Layer 4 of a small transformer language model trained on English Wikipedia (12 layers, counted from 0, width 64).
A neuron adds its activation times its output weights to the MLP's output. To switch it off is to set its activation to zero at one token and run the rest of the model.
A neuron's activation on a vector x is GELU(weights . x + bias), where the dot is the dot product.

Input weights of the MLP neurons that the questions are about. A number n stands for (n - 500) times 0.0013.
n3 (bias -0.032): 539 357 510 516 470 514 639 415 502 668 199 408 553 608 434 347 612 527 340 517 378 524 674 533 662 434 534 374 579 459 362 504 802 609 677 497 664 480 447 652 683 649 522 623 532 439 510 590 768 466 286 552 666 355 527 426 375 69 606 342 419 289 571 499
n31 (bias -0.047): 421 429 504 269 413 437 605 509 541 367 599 320 452 744 475 629 458 593 577 559 200 281 544 450 762 615 553 420 530 362 561 691 725 638 623 827 546 682 369 548 694 512 451 404 592 460 527 395 658 504 423 526 488 385 224 332 536 215 727 626 466 404 555 480
n41 (bias -0.063): 460 701 503 619 480 599 475 540 483 711 583 332 558 663 469 349 414 206 524 166 701 368 552 493 670 593 307 523 289 420 630 474 344 555 339 545 408 385 496 421 722 480 402 372 574 423 385 547 637 384 562 424 693 645 419 534 428 426 380 424 577 583 641 633
n67 (bias -0.046): 619 533 427 374 496 429 458 435 752 817 480 517 400 743 768 546 651 449 522 350 447 182 651 389 547 379 631 418 284 235 566 677 455 379 619 741 457 364 595 673 516 597 514 478 660 672 487 395 502 444 443 355 196 259 405 880 387 336 347 652 152 394 400 587
n95 (bias -0.064): 449 623 650 680 527 471 476 653 618 660 870 448 451 794 614 518 415 515 453 336 732 665 549 88 590 329 263 279 477 534 569 559 274 599 524 569 326 536 634 245 392 423 279 555 429 240 512 664 480 459 163 907 397 721 353 408 449 498 763 250 530 674 664 465
n132 (bias -0.054): 337 625 526 720 459 709 596 572 705 549 541 301 553 613 464 402 288 443 475 343 309 668 745 477 355 430 702 609 484 269 400 332 456 429 640 652 498 286 460 847 490 676 473 596 625 531 357 303 487 510 536 241 533 460 477 721 372 460 437 606 386 524 675 523
n134 (bias -0.026): 525 477 523 608 531 342 581 697 370 559 524 494 589 641 571 766 415 263 522 439 506 287 727 630 651 570 439 423 474 339 550 752 527 667 517 789 306 456 581 336 736 471 404 426 591 419 320 481 668 479 495 446 464 468 448 619 336 289 792 447 198 577 526 482
n145 (bias -0.004): 670 494 627 255 578 389 572 385 419 652 481 399 229 552 644 591 478 231 544 194 516 708 468 653 536 641 653 413 473 469 529 299 542 612 305 591 372 284 604 426 570 486 846 181 510 263 458 627 678 446 469 615 494 702 662 542 444 614 382 284 581 673 398 673
n172 (bias -0.038): 534 648 592 549 472 658 905 568 461 271 471 603 363 421 640 715 606 473 377 463 488 505 746 509 782 297 460 514 205 474 582 576 589 486 566 535 595 480 233 701 557 705 452 474 493 476 320 505 595 334 439 635 691 406 466 422 325 356 643 575 350 376 403 440
n176 (bias -0.073): 396 604 393 829 479 658 932 466 661 518 531 339 476 309 619 386 346 573 458 462 250 504 473 456 575 267 333 383 323 289 392 503 492 576 279 637 406 460 437 703 626 381 356 471 981 456 24 383 638 662 688 448 782 713 511 766 304 307 518 452 604 289 548 748
n180 (bias -0.098): 186 606 881 413 481 441 645 361 448 866 309 522 422 736 560 508 692 540 375 474 676 229 559 552 741 323 519 286 201 518 350 446 416 546 642 440 535 265 526 555 751 561 722 812 586 388 389 376 617 550 197 574 513 542 564 420 630 458 826 280 616 130 440 748
n189 (bias -0.040): 216 739 513 858 682 618 901 469 445 507 466 363 577 559 695 369 506 612 513 332 375 478 512 528 460 399 442 580 499 547 413 485 447 587 307 479 482 431 165 480 679 394 324 677 754 388 300 302 430 550 686 297 730 667 449 446 362 304 593 461 835 201 520 815
n192 (bias -0.069): 518 296 357 557 486 352 451 614 393 644 280 337 387 727 518 454 522 430 446 409 596 280 523 424 521 458 732 751 574 509 499 473 345 464 475 573 553 529 612 581 601 525 170 667 634 510 565 529 572 347 447 856 642 886 202 251 726 674 433 71 443 531 819 501
n235 (bias -0.062): 330 567 752 480 482 385 609 478 486 478 761 422 436 558 544 569 610 255 563 382 577 461 373 506 576 473 383 533 277 516 447 364 553 451 551 524 570 268 374 625 771 224 612 367 486 420 440 706 549 516 232 568 475 602 435 517 724 430 567 421 661 352 440 757
n239 (bias -0.094): 411 559 716 403 407 409 456 688 389 698 774 172 616 621 311 580 666 438 332 538 366 572 268 473 691 478 597 576 535 577 496 241 516 508 656 526 762 392 295 554 732 607 697 528 484 432 248 605 429 452 365 592 409 390 403 535 475 527 586 194 470 591 504 629
n251 (bias -0.044): 501 493 617 623 155 733 509 534 486 295 663 518 697 415 453 647 466 495 214 532 568 324 469 567 415 326 555 588 662 175 305 477 452 652 606 615 633 655 606 248 634 706 294 458 511 330 501 298 574 565 131 491 354 743 521 622 335 663 731 507 328 508 513 496

Output weights of the MLP neurons that the questions are about. A number n stands for (n - 500) times 0.0011.
n3: 299 473 576 485 552 455 412 568 555 648 554 504 589 445 274 497 523 552 472 651 628 486 321 482 337 425 418 468 462 465 662 607 580 521 467 529 444 422 613 164 298 470 434 383 485 682 544 328 404 601 874 495 322 473 631 436 475 654 623 537 591 470 418 656
n31: 208 391 552 466 338 525 287 579 757 481 383 474 561 525 380 639 503 604 619 658 629 326 493 449 317 601 579 352 462 338 846 657 413 501 722 559 436 623 512 658 383 365 733 772 449 665 693 449 532 484 536 579 223 370 472 562 409 406 198 280 297 446 544 588
n41: 415 549 500 369 473 421 519 398 427 534 508 312 595 652 601 413 453 557 642 269 520 378 599 653 433 509 507 477 570 451 616 510 555 623 529 593 698 390 522 478 610 353 670 524 471 521 735 371 495 493 362 601 775 424 319 327 459 469 549 705 481 188 461 289
n67: 177 587 520 453 393 525 384 426 389 402 585 443 554 413 689 483 496 484 547 476 587 850 641 579 474 577 596 593 522 533 439 577 519 542 453 351 468 724 333 505 403 572 295 468 449 465 349 488 629 359 454 544 663 475 679 315 462 392 496 745 583 574 529 293
n95: 668 756 532 453 310 470 855 456 439 669 455 113 332 758 503 476 196 391 393 252 641 562 573 531 590 485 532 259 669 701 585 336 466 368 508 535 412 583 558 414 427 682 590 463 576 527 396 467 544 686 392 716 522 704 438 535 193 575 531 835 522 335 429 332
n132: 372 455 363 405 547 543 559 546 458 381 607 442 558 425 500 469 581 469 451 445 434 506 753 586 615 678 518 516 572 467 452 424 628 326 605 624 525 610 342 408 549 528 384 481 422 489 575 358 557 544 519 399 388 318 410 597 350 535 464 630 499 700 601 628
n134: 387 502 540 337 232 450 453 289 462 372 690 560 388 293 403 497 504 634 592 491 503 522 313 555 262 572 674 638 435 527 711 253 520 397 817 558 498 519 354 457 308 572 657 556 503 424 703 534 401 576 382 647 519 735 464 493 457 665 475 382 535 519 697 350
n145: 774 594 587 534 501 382 553 473 373 529 777 471 623 216 560 527 659 488 349 419 137 571 401 422 540 625 509 633 680 500 367 399 514 350 517 541 493 650 476 661 553 698 173 571 118 503 785 534 660 404 756 307 337 537 480 495 514 420 511 613 607 371 437 289
n172: 566 419 474 354 476 514 690 731 453 231 384 509 554 578 451 504 363 584 221 718 669 372 606 520 341 526 414 585 434 477 623 571 524 626 506 296 415 418 497 368 486 492 536 316 596 684 422 413 707 422 601 246 532 670 604 510 400 632 609 844 457 700 189 333
n176: 426 803 389 547 441 389 273 549 572 503 471 388 620 853 272 772 435 814 337 345 674 632 743 457 262 447 395 384 659 335 629 475 441 656 465 509 391 224 764 381 399 409 356 720 725 591 309 298 236 370 762 667 626 716 417 503 608 555 614 478 303 512 512 380
n180: 313 905 623 394 327 560 685 735 459 597 633 566 344 292 466 446 627 659 554 972 482 502 665 400 490 566 340 488 430 590 301 629 345 869 558 303 450 341 446 573 292 432 216 595 536 459 678 410 646 435 244 653 427 310 433 503 583 476 497 617 450 316 293 410
n189: 326 274 635 816 444 530 364 389 312 565 348 444 560 911 245 707 283 798 495 454 741 471 705 537 625 458 348 279 442 206 591 717 557 551 587 314 491 326 569 181 530 349 479 475 878 671 538 330 434 612 437 585 644 472 433 199 610 499 566 734 305 476 718 481
n192: 773 341 657 660 386 598 570 596 562 531 678 511 369 508 486 501 333 541 634 190 391 501 639 237 646 679 301 478 684 454 515 564 715 600 195 492 386 518 563 536 514 367 665 265 437 459 336 623 339 443 378 484 505 337 510 522 481 789 173 736 533 475 410 389
n235: 587 384 626 353 514 492 255 577 486 458 452 513 449 362 476 595 600 531 692 719 348 430 616 595 662 433 422 610 335 384 510 455 428 693 464 527 521 596 592 324 498 405 644 582 560 549 499 539 659 405 384 564 329 354 348 412 546 555 556 537 792 354 204 639
n239: 503 747 435 549 240 696 521 498 427 561 583 427 440 663 390 453 469 386 614 451 495 649 365 475 589 397 424 674 480 410 278 583 614 595 525 611 431 379 632 418 419 551 578 468 608 438 510 485 476 375 256 623 414 456 390 552 519 635 431 571 569 628 469 384
n251: 580 370 508 313 267 329 681 397 531 651 300 643 606 301 476 385 646 512 612 386 539 607 518 482 522 554 313 507 303 539 634 593 638 593 140 370 414 671 67 486 457 513 737 531 506 549 499 747 789 439 458 746 178 258 565 581 406 693 319 420 544 811 446 776

Each question names a token from some text and the token that comes next. It shows the vector x that enters the MLP there. A number n stands for (n - 500) times 0.011.

Then comes g, the gradient of the next token's log-probability with respect to the MLP's output, scaled to length 1. A neuron's effect is roughly proportional to its activation times (output weights . g). A number n stands for (n - 500) times 0.00087.

"people ", then "tw"
x: 421 520 420 551 590 662 537 514 465 552 536 512 513 469 440 463 528 486 798 575 466 580 489 561 582 430 435 494 432 466 506 457 577 497 422 388 540 586 459 469 337 475 487 521 389 689 536 491 508 464 565 490 561 455 436 520 513 401 498 570 549 475 476 119
g: 625 393 470 507 510 495 559 717 383 266 618 548 782 605 561 719 176 544 552 730 234 507 457 584 513 516 503 559 590 600 441 478 422 458 243 562 519 436 391 296 564 455 545 363 322 444 220 455 407 521 409 447 450 899 568 344 789 627 415 585 846 428 366 462
Switching off which neuron hurts the next token most? n172

"| ", then "39"
x: 480 464 562 436 538 476 527 505 471 536 525 482 481 420 441 485 498 522 948 565 495 485 526 597 485 481 398 475 347 480 548 476 601 542 431 479 474 458 513 418 521 471 490 487 409 616 531 461 437 491 478 545 480 508 394 518 551 497 483 508 600 517 469 344
g: 467 367 386 394 666 514 504 518 273 577 683 619 319 641 320 665 523 655 514 379 436 460 484 389 451 470 582 610 528 643 499 709 728 493 372 334 619 381 873 370 730 463 837 702 339 544 397 598 322 435 357 659 347 420 430 413 246 471 623 647 328 583 202 488
Switching off which neuron hurts the next token most? n235

"ical ", then "and "
x: 480 439 446 544 543 544 451 530 433 544 485 488 607 479 401 471 523 570 878 561 494 409 537 528 501 424 460 479 553 430 702 438 588 467 534 407 506 491 486 490 431 483 459 515 394 679 539 455 535 413 550 576 522 510 329 567 455 493 510 431 524 547 442 277
g: 438 558 304 392 284 825 488 586 452 608 658 389 391 611 506 572 586 430 335 468 764 659 490 683 627 518 452 505 225 515 508 445 901 511 468 253 460 433 415 676 341 550 500 571 456 594 827 287 530 408 546 417 581 408 387 527 498 141 424 612 336 356 698 614
Which neuron, switched off, raises the next token's probability most? n192

"ver", then "a "
x: 518 522 374 382 546 611 541 553 419 611 525 555 732 441 401 438 530 522 721 872 439 506 433 547 580 416 444 443 471 385 462 519 541 484 409 411 544 516 471 340 440 417 474 445 338 715 577 496 549 449 435 553 559 514 427 574 562 543 499 462 582 430 398 381
g: 209 652 554 266 452 585 845 471 457 569 329 292 544 667 471 488 457 464 516 667 496 766 532 744 546 488 581 475 313 619 550 416 532 513 376 525 269 343 363 521 526 508 786 345 858 374 497 581 481 490 413 323 593 525 331 564 476 705 267 325 283 698 490 635
Which neuron, switched off, raises the next token's probability most? n251

"September ", then "12 "
x: 441 416 538 532 495 606 519 634 435 557 622 495 557 402 368 412 452 478 810 417 341 480 468 628 483 420 442 441 460 398 474 401 581 544 350 503 478 479 606 516 458 494 527 503 366 552 654 464 473 501 646 429 554 517 444 563 536 690 475 486 553 475 414 396
g: 436 618 344 445 833 438 646 610 492 388 313 372 613 356 275 505 481 554 632 661 472 408 592 486 297 454 555 450 588 401 779 703 504 188 377 587 349 310 701 641 512 781 263 297 436 543 328 371 445 643 676 535 331 534 574 608 506 535 282 741 546 690 567 399
Switching off which neuron hurts the next token most? n132

"10", then "-"
x: 362 466 485 353 563 478 490 559 467 573 520 417 630 499 431 476 695 599 788 835 428 437 399 588 473 400 391 509 479 473 508 420 529 481 503 406 541 529 504 445 529 494 475 514 406 595 551 457 459 472 530 495 562 510 424 509 535 624 419 493 637 441 364 353
g: 437 416 539 512 664 663 719 417 654 297 558 814 511 464 483 126 458 398 309 501 484 476 367 528 525 507 225 513 523 524 376 267 665 439 302 271 539 659 627 724 598 740 446 578 518 619 419 520 310 440 627 423 731 591 164 513 627 274 493 593 665 565 439 625
Which neuron, switched off, raises the next token's probability most? n239

"e", then ". "
x: 482 489 462 430 654 509 491 506 410 613 480 503 529 542 448 460 545 604 648 946 475 490 445 585 521 383 374 467 426 429 471 438 626 522 408 347 427 543 503 528 452 595 570 617 348 650 476 499 574 413 486 473 549 433 462 562 576 498 520 525 591 460 398 263
g: 497 431 898 462 383 783 503 377 376 775 348 327 748 755 356 263 529 413 477 493 568 618 661 529 327 564 411 224 366 516 694 533 356 538 319 480 616 568 612 439 440 386 611 550 502 694 490 550 181 598 477 592 276 303 611 457 564 379 654 526 555 328 585 559
Switching off which neuron hurts the next token most? n3

"me", then "ister "
x: 512 526 425 466 525 550 530 606 453 512 528 529 615 456 358 440 488 484 686 905 507 472 426 635 454 447 375 406 503 458 450 440 637 590 385 407 485 485 487 471 409 575 528 549 334 624 630 526 549 473 397 481 527 369 437 644 464 418 559 609 529 485 500 307
g: 416 467 717 561 581 496 426 432 459 274 625 442 524 331 499 776 747 586 378 607 686 323 310 390 423 624 367 560 398 433 441 580 425 713 373 481 664 477 392 156 522 454 527 403 575 403 651 604 515 244 701 293 257 581 248 609 834 441 504 688 457 609 668 651
Switching off which neuron hurts the next token most? n3

"Office ", then "Em"
x: 407 527 435 525 544 567 444 568 522 599 468 478 527 497 424 497 563 563 818 562 523 579 490 574 523 390 479 490 436 416 582 486 550 466 464 452 536 520 512 465 441 454 485 442 360 720 670 570 482 449 515 453 473 459 462 606 455 452 474 514 524 512 340 156
g: 357 524 447 712 629 505 467 366 707 598 903 514 371 836 441 401 570 455 570 371 464 239 640 417 638 735 492 233 537 348 656 347 661 480 539 601 651 342 327 557 492 343 487 523 631 587 471 292 630 292 293 731 487 536 270 477 515 466 422 451 512 558 254 632
Which neuron, switched off, raises the next token's probability most? n67

"the ", then "most "
x: 435 470 547 561 562 573 492 535 459 526 544 530 600 477 451 455 437 513 842 563 534 435 430 553 471 468 353 467 621 443 611 437 597 538 483 472 532 499 478 458 459 475 521 486 390 603 546 426 448 407 528 553 487 583 368 499 481 510 471 472 555 581 493 168
g: 395 350 425 256 416 715 573 505 127 362 314 391 624 593 571 586 356 253 346 663 532 697 423 589 650 656 353 359 578 714 462 307 474 640 368 471 507 669 582 326 265 649 568 676 471 394 486 548 668 505 635 669 764 679 352 326 375 385 500 684 635 554 594 441
Switching off which neuron hurts the next token most? n95

"ister", then "\n"
x: 397 493 424 362 499 534 553 541 410 611 487 494 599 475 424 351 541 667 670 868 445 466 451 574 512 349 509 423 525 447 519 473 602 547 453 463 563 460 495 425 495 522 566 531 276 737 619 461 578 486 488 574 554 458 432 542 595 524 388 512 496 378 381 351
g: 432 894 380 390 603 319 542 482 468 340 475 363 487 236 356 716 635 627 472 497 662 552 374 742 520 669 385 506 414 445 400 155 310 799 552 729 372 460 361 497 630 495 458 676 325 559 501 510 775 632 494 429 516 733 483 487 318 567 540 313 371 625 580 366
Which neuron, switched off, raises the next token's probability most? n3

"ret", then ", "
x: 478 486 525 412 580 503 479 602 337 628 342 478 575 527 384 438 476 620 723 649 461 494 469 642 441 389 386 591 569 527 585 405 647 531 330 363 465 498 470 550 498 555 437 567 343 667 616 521 406 537 486 525 640 459 469 480 556 445 487 409 513 558 384 386
g: 310 489 345 415 415 577 521 458 498 685 655 497 643 431 648 411 514 462 548 504 521 262 686 473 734 241 330 449 433 574 323 694 697 469 603 367 637 366 515 751 596 766 650 433 259 774 456 408 711 183 413 585 226 352 671 583 577 449 409 474 664 436 312 461
Switching off which neuron hurts the next token most? n189

"| ", then " "
x: 470 464 564 480 569 497 485 501 486 490 475 463 399 338 433 451 515 473 909 491 524 537 520 630 515 470 440 524 378 510 568 451 594 574 414 441 481 390 499 399 566 514 514 500 399 617 526 453 422 480 503 494 491 544 405 536 581 508 522 500 618 566 440 339
g: 602 441 566 461 452 325 738 523 566 397 531 129 691 287 502 521 601 263 363 460 631 686 372 415 726 505 781 538 354 347 337 783 420 239 402 446 346 274 596 434 588 544 365 491 483 598 796 510 426 562 484 665 560 460 752 667 584 385 640 473 525 393 648 352
Switching off which neuron hurts the next token most? n145

"| ", then "6"
x: 470 463 584 459 559 472 510 507 458 546 517 466 457 397 437 499 502 498 944 526 509 520 527 603 483 450 400 475 351 495 535 457 594 534 427 450 470 448 520 399 500 452 511 519 420 613 522 475 458 483 474 537 495 521 416 524 553 498 513 521 615 501 474 359
g: 598 458 282 334 464 370 311 633 553 314 316 472 431 486 851 874 549 262 700 531 476 486 504 587 354 626 639 729 462 672 395 418 545 568 557 706 516 770 560 416 513 243 557 545 724 430 411 469 497 502 572 604 504 739 467 298 340 577 302 281 473 292 475 413
Switching off which neuron hurts the next token most? n235

"- ", then "Je"
x: 417 402 492 489 552 515 535 448 532 543 454 475 488 511 500 432 487 521 892 562 481 450 458 588 422 439 428 521 476 488 534 437 592 535 448 457 559 438 529 509 446 502 471 483 353 604 536 425 605 439 542 574 484 544 355 572 509 628 441 505 560 597 482 260
g: 553 470 317 436 750 327 424 374 553 540 686 719 512 673 640 626 344 398 607 471 496 361 478 445 445 380 631 354 562 640 530 697 419 309 463 193 393 372 692 857 494 672 480 699 550 451 470 542 334 546 488 549 591 407 338 365 737 782 203 620 331 470 477 267
Switching off which neuron hurts the next token most? n192

",", then "19"
x: 476 476 551 460 478 652 477 477 322 432 555 482 596 359 480 608 579 519 675 632 463 391 458 532 502 472 410 519 526 478 501 552 633 621 457 499 484 581 577 411 456 454 428 515 347 614 527 501 491 335 553 704 487 514 434 488 599 571 502 506 485 537 347 220
g: 290 405 532 497 752 567 362 575 462 565 610 505 548 575 328 341 291 525 533 491 431 328 376 578 785 543 139 337 385 508 666 618 600 491 415 442 474 405 442 688 428 685 532 813 370 460 656 385 683 452 267 548 274 448 235 702 742 550 334 689 650 456 604 633
Switching off which neuron hurts the next token most? n251

"April ", then "200"
x: 361 399 488 577 497 608 572 634 449 528 575 409 576 389 380 385 412 524 756 448 382 411 459 627 552 475 476 474 491 355 444 420 584 533 356 493 466 436 577 515 466 572 514 586 429 603 629 431 474 474 628 445 569 507 455 555 454 715 502 507 598 461 508 318
g: 654 301 501 446 481 740 397 458 367 327 217 414 719 513 717 521 686 393 414 496 541 351 509 365 495 229 566 585 578 478 494 615 492 785 670 684 437 419 557 325 382 184 510 547 380 194 472 484 725 462 684 443 556 350 384 729 553 620 430 751 663 621 593 348
Switching off which neuron hurts the next token most? n132

"ol", then "): "
x: 550 558 458 388 446 506 527 505 464 465 530 539 576 446 470 431 586 655 691 913 408 556 529 586 398 449 329 550 539 451 560 474 585 510 441 350 554 580 489 549 426 421 464 567 402 598 644 431 500 476 452 515 440 525 314 551 507 471 506 456 593 465 455 264
g: 523 376 514 505 350 415 623 345 581 385 428 694 292 289 519 472 624 639 404 565 468 560 631 152 167 569 423 481 473 519 509 745 198 693 704 696 541 751 710 615 521 297 381 526 714 191 555 623 680 502 552 500 487 509 717 503 435 551 562 495 282 472 370 431
Switching off which neuron hurts the next token most? n31

"es ", then "as "
x: 412 473 461 529 585 567 518 531 434 493 484 495 528 526 476 439 504 511 871 605 512 512 490 592 573 444 426 492 427 509 631 450 576 447 479 368 522 484 491 452 404 542 462 518 372 685 554 476 521 461 465 450 596 512 374 577 451 478 540 534 520 478 463 214
g: 495 582 418 707 240 560 441 480 349 396 720 543 499 319 359 42 475 668 373 775 371 578 532 601 618 321 424 635 649 527 250 431 496 345 451 556 836 587 513 573 337 465 342 604 617 398 609 358 523 743 621 380 566 679 446 689 498 463 565 335 628 310 516 572
Which neuron, switched off, raises the next token's probability most? n172

"River ", then "F"
x: 453 499 397 452 580 595 438 538 511 647 538 432 592 542 371 467 532 590 832 625 519 456 484 504 538 509 424 447 453 431 569 441 592 554 551 474 519 549 477 403 370 565 424 589 356 634 585 489 514 411 497 402 470 432 493 570 521 415 417 552 566 490 462 244
g: 576 534 449 672 499 217 539 388 627 873 427 739 546 647 649 482 348 576 655 192 437 416 643 370 589 676 526 438 610 339 616 358 598 487 425 648 593 481 461 287 562 525 483 147 478 371 183 572 609 407 336 507 476 542 643 564 446 535 464 623 288 817 443 345
Which neuron, switched off, raises the next token's probability most? n31

"h", then "ost "
x: 586 421 416 537 575 558 503 523 360 521 549 391 548 425 359 542 537 457 686 879 474 433 395 517 524 496 360 452 473 462 465 434 653 569 397 318 563 558 533 491 435 570 475 533 468 723 503 471 540 443 444 488 564 511 435 539 554 643 482 420 534 538 503 268
g: 451 565 422 604 229 511 477 538 730 431 481 265 489 456 494 277 520 352 282 524 599 436 449 647 404 342 606 642 512 329 622 201 711 398 553 492 627 451 649 411 687 774 424 352 330 308 396 747 389 318 228 508 716 546 586 719 581 672 608 589 406 543 688 705
Switching off which neuron hurts the next token most? n31

"and ", then "also "
x: 407 472 500 389 514 574 495 496 465 572 539 465 536 541 555 481 435 506 799 546 537 543 442 596 435 433 432 548 515 489 607 427 594 481 450 515 480 477 469 529 493 562 510 536 449 661 596 453 543 469 462 488 492 506 418 497 472 426 542 446 622 535 410 78
g: 277 513 519 672 560 495 440 288 423 264 515 628 777 485 720 244 789 479 560 573 623 767 400 648 487 334 435 311 615 720 425 794 438 384 249 423 533 449 569 559 264 627 499 377 476 504 489 428 417 648 419 556 470 635 484 616 298 524 462 728 691 282 302 417
Which neuron, switched off, raises the next token's probability most? n31

"for ", then "the "
x: 434 512 515 431 584 564 521 468 384 540 511 474 665 539 443 442 492 411 846 534 482 509 426 530 521 511 373 528 467 471 616 463 555 523 418 444 478 457 555 437 454 505 503 492 467 611 546 495 533 405 513 533 632 503 411 494 497 549 537 507 577 571 443 157
g: 463 414 556 456 555 400 689 647 500 427 361 163 410 663 549 310 564 588 484 566 585 459 619 627 369 774 511 475 298 425 787 288 565 421 361 453 308 392 501 436 485 545 411 481 689 303 831 586 320 390 576 258 697 120 689 668 484 672 608 594 521 511 584 559
Switching off which neuron hurts the next token most? n41

", ", then "four "
x: 431 470 434 496 552 573 515 498 415 571 553 517 511 481 546 468 558 472 914 610 504 422 524 617 548 440 435 434 431 484 543 480 558 508 358 465 504 547 499 507 425 512 491 564 404 606 557 357 536 433 532 482 523 485 385 506 435 469 446 457 591 466 499 333
g: 215 397 696 359 574 520 782 505 364 418 338 262 665 558 536 792 390 459 441 409 466 484 515 376 709 375 371 458 774 429 466 421 480 662 651 587 415 547 503 545 420 468 320 268 431 457 278 275 424 410 576 620 802 852 564 641 704 351 550 476 685 431 524 562
Switching off which neuron hurts the next token most? n189

"the ", then "br"
x: 445 460 571 525 551 595 482 515 446 524 526 525 572 480 441 448 449 537 827 547 543 462 435 535 503 497 347 498 626 444 575 453 592 583 435 476 518 503 505 457 492 462 490 445 401 591 555 439 414 423 511 551 485 614 384 528 525 493 469 492 561 571 466 131
g: 524 533 360 426 567 536 387 266 508 635 820 618 684 538 532 526 504 672 515 883 420 415 535 259 641 343 219 577 706 582 411 450 410 174 284 380 437 581 450 790 470 605 380 345 465 613 379 572 684 505 502 375 619 180 565 512 417 507 563 367 729 507 554 491
Which neuron, switched off, raises the next token's probability most? n95

"14", then ")"
x: 423 499 464 390 488 539 518 546 435 454 560 446 508 425 533 490 676 614 712 776 421 401 423 558 502 390 336 589 437 526 542 411 535 583 446 432 548 538 584 507 393 480 423 493 427 580 616 459 420 469 503 625 499 563 457 526 628 606 366 532 611 472 298 297
g: 590 667 388 585 394 501 423 304 668 445 607 644 570 340 367 592 563 403 260 694 459 424 481 367 375 694 302 588 354 305 598 439 506 798 617 377 549 394 424 437 279 427 657 582 322 406 563 493 897 781 321 722 645 168 500 508 451 492 483 424 582 546 552 708
Which neuron, switched off, raises the next token's probability most? n251